Layer 4 of a small transformer language model trained on English Wikipedia (8 layers, counted from 0, width 128).
A neuron adds its activation times its output weights to the MLP's output. To switch it off is to set its activation to zero at one token and run the rest of the model.

Output weights of the MLP neurons that the questions are about. A number n stands for (n - 500) times 0.0008.
n0: 605,598,632,341,806,854,444,482,167,601,428,537,525,543,423,483,500,645,500,367,552,468,496,558,504,598,452,529,774,559,298,458,328,575,488,496,614,622,477,427,160,734,559,578,530,683,613,407,535,421,699,376,299,545,656,574,766,393,599,733,500,658,560,400,299,357,643,421,629,364,500,416,573,422,278,492,579,535,707,341,500,607,568,670,437,313,349,452,291,367,369,458,676,243,657,556,362,288,517,584,480,547,411,453,387,777,251,457,476,712,512,631,214,399,407,649,553,617,363,643,629,395,504,500,390,320,508,418
n10: 290,321,609,730,602,572,521,423,642,489,434,584,489,521,418,672,382,412,395,529,651,366,539,375,615,690,463,582,518,315,427,665,510,580,464,572,235,459,599,527,507,387,512,628,415,345,500,351,315,507,651,534,351,410,642,543,421,492,628,335,330,488,507,375,302,475,330,402,371,496,623,155,539,671,580,580,356,584,665,578,380,417,305,455,672,380,279,449,421,578,640,424,636,459,439,602,463,515,313,570,436,643,489,199,610,368,436,597,719,819,588,328,388,559,608,489,315,589,393,310,564,418,699,582,645,611,607,511
n82: 484,374,438,621,497,715,312,506,386,283,500,522,437,326,413,354,532,415,458,543,604,599,635,459,629,521,432,426,509,433,548,560,495,588,595,520,561,543,308,447,602,519,538,406,471,335,680,362,529,415,580,455,396,326,556,702,579,366,519,449,340,639,610,274,509,623,424,377,344,350,470,443,497,627,404,538,574,580,663,556,413,449,479,383,389,339,356,593,549,497,447,690,444,679,669,437,414,383,447,558,485,478,479,416,358,616,678,561,549,596,485,345,466,497,401,384,595,482,512,410,497,524,545,237,323,472,571,565
n216: 436,570,625,579,412,435,543,571,305,406,418,310,464,519,568,599,597,490,496,414,422,440,512,429,546,617,455,565,469,531,587,477,537,594,578,481,574,303,643,513,555,395,446,380,482,521,538,371,547,422,413,450,454,507,507,448,434,560,432,491,418,635,439,394,597,599,462,440,552,435,652,457,561,517,543,492,385,484,708,351,582,457,444,549,569,492,459,432,485,476,473,579,479,450,424,447,453,393,643,621,374,474,534,466,564,515,572,622,601,479,412,572,632,250,329,481,657,567,529,580,462,502,497,495,532,431,455,514
n226: 598,458,476,534,474,527,537,519,505,576,536,605,469,572,532,461,548,484,415,412,472,638,424,471,443,410,515,622,496,522,524,548,418,521,439,505,461,456,427,397,514,557,445,602,585,512,390,558,411,556,519,515,642,615,582,442,446,393,415,502,538,520,388,550,528,434,587,620,534,550,461,783,675,460,502,505,687,472,366,460,407,591,456,542,493,683,384,338,448,449,510,586,415,453,502,351,491,472,430,531,569,403,539,439,427,558,530,405,426,656,459,512,369,486,483,396,648,406,527,473,536,442,488,484,429,454,600,513
n228: 540,462,382,321,486,551,376,535,561,520,447,540,515,523,635,528,450,473,451,435,577,357,517,296,349,399,544,349,350,637,581,488,455,335,463,532,385,449,494,624,532,446,361,463,413,295,580,491,591,403,519,671,451,407,422,526,497,600,536,381,393,544,368,615,358,518,509,675,497,509,523,448,668,517,407,651,699,426,560,580,523,550,497,357,540,556,415,509,587,325,529,512,529,494,523,597,392,455,481,598,480,550,500,566,392,405,471,650,381,538,299,232,611,643,797,543,735,477,497,375,477,509,563,545,448,509,342,414
n279: 563,573,689,278,399,570,546,537,423,539,488,426,503,472,390,430,449,514,574,520,563,489,422,482,557,385,516,383,654,617,479,521,454,622,642,335,505,413,423,445,551,485,350,464,364,453,554,337,403,379,575,596,578,339,447,335,599,594,503,462,461,466,628,438,543,458,445,503,674,700,698,620,492,367,526,602,525,585,494,486,628,330,423,520,593,458,421,500,526,575,522,467,344,465,315,580,570,544,531,544,419,715,543,341,543,474,628,412,541,561,743,561,480,506,617,531,431,486,522,588,453,662,664,421,541,509,667,290
n284: 441,519,451,669,517,545,396,385,553,676,393,581,509,549,542,631,568,413,544,581,530,503,430,367,450,617,430,408,360,440,585,187,591,599,716,653,548,397,497,473,653,546,597,413,405,529,363,506,497,483,500,425,491,488,497,538,542,417,414,525,454,634,628,974,424,462,402,500,529,451,586,314,538,558,512,450,409,310,755,401,598,524,584,600,631,389,538,536,521,398,627,572,643,610,462,539,606,601,835,389,488,509,476,567,671,434,454,599,500,322,554,350,515,434,651,526,527,558,558,655,415,640,373,405,579,375,573,474
n291: 578,504,488,566,368,483,451,435,352,536,382,647,399,489,436,488,553,485,693,586,444,360,750,492,593,606,406,508,609,642,520,387,493,314,755,480,472,594,417,629,448,511,367,522,594,468,648,489,703,539,588,465,555,523,576,471,577,265,473,594,446,388,298,314,394,315,569,489,452,550,703,392,691,569,456,598,416,574,383,533,430,633,489,470,395,357,441,329,504,675,671,601,191,432,737,548,682,519,200,379,424,330,523,444,654,612,121,286,387,591,362,630,473,609,563,592,643,828,467,662,766,602,361,614,512,601,631,635
n318: 464,419,382,372,287,220,421,266,300,323,456,587,436,467,296,712,540,397,313,458,734,594,482,642,405,590,724,359,459,516,452,660,435,540,273,434,373,380,617,618,530,453,468,271,552,409,452,563,496,504,632,732,293,605,422,500,328,315,335,500,323,300,297,494,670,390,729,511,582,453,428,449,493,459,647,656,530,462,509,341,364,417,305,604,552,512,534,466,535,537,275,584,530,558,560,534,465,266,434,376,429,367,473,524,668,692,75,601,407,553,317,422,496,669,696,575,573,638,384,467,433,478,581,519,529,687,348,578
n423: 384,445,611,344,648,693,513,424,414,547,376,734,399,534,422,459,500,569,577,483,458,483,403,350,818,442,497,681,659,387,372,649,618,550,584,274,497,507,510,513,654,589,202,480,442,624,291,390,574,500,763,574,334,461,450,503,581,311,514,542,434,345,487,247,530,517,637,650,641,636,572,327,530,265,483,294,537,390,687,497,562,668,434,644,467,562,606,479,419,665,489,428,443,391,544,572,770,500,323,648,618,467,563,478,432,507,538,437,609,735,503,489,620,566,660,463,514,645,341,353,584,426,504,203,550,536,564,578
n502: 440,551,447,614,638,542,622,481,377,410,595,459,267,497,503,564,463,397,442,558,658,485,450,438,428,559,464,466,476,833,389,418,503,566,538,369,460,500,404,594,625,645,456,491,529,513,487,617,547,409,582,401,409,701,722,506,379,404,609,568,445,490,497,613,434,563,520,292,490,335,563,670,663,556,724,528,450,586,663,541,452,563,358,628,323,334,470,488,599,503,566,516,482,426,459,386,583,454,428,511,532,666,567,355,565,403,339,583,430,586,506,269,571,397,449,305,664,527,556,439,621,682,410,392,473,481,339,518
n506: 759,616,342,722,568,202,490,390,598,546,531,492,595,596,566,527,566,405,645,397,427,518,450,568,344,386,469,463,586,477,339,592,565,367,496,548,462,337,521,400,644,695,573,465,462,536,656,556,327,637,514,527,679,440,295,629,456,620,500,456,460,321,534,608,410,326,405,403,562,553,460,625,701,504,768,668,589,464,262,596,304,287,584,685,752,701,471,576,284,575,568,572,390,786,611,358,726,612,500,483,550,635,518,336,596,749,444,597,692,570,621,548,526,529,577,654,555,746,511,426,561,354,461,459,564,374,745,325

Each question names a token from some text and the token that comes next. It shows the activations a of the neurons there, in the order above. A number n stands for (n - 500) times 0.0059.

Then comes g, the gradient of the next token's log-probability with respect to the MLP's output, scaled to length 1. A neuron's effect is roughly proportional to its activation times (output weights . g). A number n stands for (n - 500) times 0.00075.

" b", then "ind"
a: 500,500,500,500,500,557,500,500,500,500,500,500,500
g: 417,474,364,398,385,580,588,266,549,369,640,708,756,713,430,417,561,514,258,445,441,405,528,639,438,682,571,525,433,519,532,497,532,672,547,637,638,408,571,589,733,530,643,525,540,693,641,672,602,542,548,329,585,374,365,543,514,283,698,532,367,504,485,589,578,322,512,660,547,476,414,421,582,594,583,514,495,626,600,249,568,531,559,638,506,365,469,361,411,385,412,549,365,333,544,454,445,530,581,452,632,621,352,396,503,294,503,393,507,364,482,562,322,344,427,448,482,376,88,697,351,539,432,441,635,540,619,461
Which neuron, switched off, raises the next token's probability most? n228

" cr", then "us"
a: 500,500,500,500,551,500,500,500,500,500,515,500,500
g: 471,344,676,503,430,647,504,526,457,640,460,498,499,505,610,420,350,862,389,424,470,683,523,535,444,488,728,657,466,542,109,482,410,668,365,470,586,263,562,494,343,526,596,572,673,511,311,443,573,851,535,552,553,540,347,489,454,526,557,497,436,401,549,624,601,655,648,383,496,584,402,333,540,420,320,338,434,453,556,402,323,649,427,550,625,572,556,701,537,474,488,457,602,651,303,624,577,584,643,423,494,640,614,668,615,614,446,647,658,498,372,628,581,541,715,560,516,528,578,298,582,413,484,364,399,444,495,491
Which neuron, switched off, lowers the next token's probability most? n423

"n", then " al"
a: 500,500,500,500,500,500,500,616,500,500,574,500,500
g: 342,551,520,597,587,493,393,490,476,569,353,660,337,451,534,607,610,503,577,619,645,186,238,445,541,433,417,595,521,535,187,454,473,526,590,478,302,566,387,333,445,372,782,418,305,322,471,552,473,430,461,697,371,421,365,564,628,374,484,557,465,501,655,282,606,628,574,346,654,595,674,471,202,624,616,363,635,526,596,646,442,619,657,417,417,380,399,391,469,611,490,442,448,321,502,459,326,613,438,594,591,542,597,376,472,562,397,419,398,623,270,654,631,617,608,537,551,577,302,498,447,413,503,597,526,424,535,649
Which neuron, switched off, lowers the next token's probability most? n423

" as", then " v"
a: 500,500,712,500,500,567,500,500,500,500,500,500,500
g: 395,447,524,469,473,464,426,362,646,311,509,473,277,395,645,605,715,571,371,154,559,473,437,536,657,497,567,438,292,756,544,553,635,514,390,426,701,256,434,720,410,399,456,606,488,438,689,446,774,462,525,520,427,528,723,361,360,444,579,440,343,499,569,479,501,414,478,355,387,442,416,481,512,530,638,525,528,494,573,467,917,283,681,476,563,477,557,280,479,430,414,510,601,447,358,556,331,554,528,489,358,366,693,555,584,540,545,277,448,292,362,492,610,486,526,489,454,549,600,513,528,488,302,594,505,577,529,432
Which neuron, switched off, lowers the next token's probability most? n228

" moved to", then " Washington"
a: 500,620,513,500,625,500,500,500,531,500,500,538,500
g: 402,599,449,325,369,466,509,665,434,472,486,686,540,355,512,530,576,416,238,398,607,582,785,451,649,586,540,304,522,536,358,542,579,611,598,555,391,482,276,297,354,559,486,541,400,504,689,328,652,587,454,344,556,304,558,461,383,598,513,664,393,703,489,616,527,446,717,420,539,274,175,482,614,488,455,520,633,482,521,520,406,491,665,644,524,471,536,431,341,570,511,521,449,175,424,409,415,488,388,383,730,645,419,616,505,538,539,455,513,296,345,409,535,404,405,411,427,485,598,513,306,663,417,665,501,396,333,640
Which neuron, switched off, raises the next token's probability most? n10

" to", then " lim"
a: 500,500,644,500,518,500,500,500,975,500,500,500,500
g: 621,475,381,558,592,408,556,562,453,588,173,598,149,398,666,558,654,550,448,498,641,398,446,516,572,581,595,650,507,620,370,247,534,702,616,508,420,360,632,292,468,473,432,526,329,675,568,495,391,652,591,657,636,504,619,434,536,504,430,546,559,572,611,625,501,528,826,463,343,482,639,455,318,557,651,304,540,568,565,369,615,325,613,414,622,461,509,521,226,557,509,495,594,269,565,536,419,319,694,354,578,557,556,649,480,512,391,454,410,547,317,574,528,494,358,540,538,659,440,495,480,496,332,405,338,423,338,613
Which neuron, switched off, lowers the next token's probability most? n291

"in", then "ase"
a: 500,500,500,500,500,500,500,577,500,500,500,500,500
g: 413,368,351,408,460,400,370,466,555,437,378,582,683,529,735,592,632,582,270,675,585,571,405,460,845,393,359,318,535,543,496,239,547,454,623,407,692,429,432,415,618,578,592,635,420,593,482,606,488,428,500,722,728,704,414,600,425,623,522,526,457,505,454,701,376,470,618,571,214,533,479,445,429,744,308,488,409,466,495,250,665,391,429,662,548,408,500,630,478,461,535,540,386,622,515,304,646,589,370,519,529,629,730,526,289,461,592,389,595,512,583,496,252,579,490,489,496,597,382,557,538,466,546,470,521,382,428,401
Which neuron, switched off, lowers the next token's probability most? n284

" mult", then "ic"
a: 500,500,500,500,500,798,500,500,500,500,500,500,649
g: 533,399,609,388,740,446,481,344,525,629,404,527,681,411,588,539,522,554,589,409,779,624,594,561,559,641,505,412,256,411,569,783,512,406,283,392,641,197,538,462,415,580,476,482,559,525,633,406,549,462,458,747,528,710,420,632,461,649,507,539,475,354,538,534,405,405,441,492,489,503,352,358,459,367,475,443,376,449,421,419,413,475,499,356,490,662,451,643,510,153,500,358,409,334,450,489,420,334,658,385,476,456,335,658,425,519,485,452,611,470,446,415,582,509,556,357,496,281,375,392,188,365,706,570,328,493,392,384
Which neuron, switched off, lowers the next token's probability most? n228

" his", then " career"
a: 500,500,500,500,500,500,500,500,500,500,500,665,500
g: 212,750,404,432,489,437,598,473,326,610,663,580,273,379,409,639,558,403,507,407,529,389,449,589,596,667,679,348,346,551,512,464,425,621,429,611,357,452,342,548,353,697,441,414,467,410,394,627,558,675,545,287,633,693,494,534,428,519,485,419,306,727,606,671,650,488,564,481,576,396,583,542,560,426,389,540,438,746,434,577,339,351,504,645,462,412,552,293,542,190,532,549,390,523,420,467,511,450,394,523,642,689,542,412,493,373,610,537,679,581,523,495,393,528,336,358,489,458,558,393,355,414,428,415,816,581,374,383
Which neuron, switched off, lowers the next token's probability most? n502

" al", then "-K"
a: 500,500,500,500,500,541,500,500,500,500,500,500,500
g: 611,464,694,453,333,477,516,572,484,589,413,464,738,384,224,401,449,424,442,612,707,447,478,515,469,393,255,497,588,612,665,701,468,274,484,629,398,535,702,434,504,551,599,601,405,465,510,545,410,330,408,391,559,414,449,622,422,623,414,567,465,330,367,437,493,614,416,463,610,652,545,470,649,374,463,584,435,466,451,667,121,504,485,477,460,465,456,521,531,574,560,471,306,439,677,534,566,269,664,542,548,624,668,476,650,367,831,522,425,558,421,674,574,744,544,500,463,534,614,272,565,546,685,618,646,324,464,418
Which neuron, switched off, lowers the next token's probability most? n228

" of these", then " gen"
a: 639,500,500,500,500,500,500,500,500,500,500,500,500
g: 481,410,411,530,409,511,409,410,383,556,414,602,475,473,618,700,482,510,268,551,555,444,441,385,660,441,412,450,197,461,265,616,438,708,368,682,677,524,309,490,395,653,444,364,409,362,520,679,740,292,648,513,496,750,518,497,510,492,617,376,356,757,481,639,380,692,591,573,590,444,455,405,470,322,558,464,385,515,549,468,499,457,492,520,523,569,532,432,341,554,544,555,518,559,351,660,268,627,599,359,559,669,433,430,628,593,489,634,762,564,442,474,462,425,536,680,385,594,434,394,245,514,485,653,428,476,203,521
Which neuron, switched off, lowers the next token's probability most? n0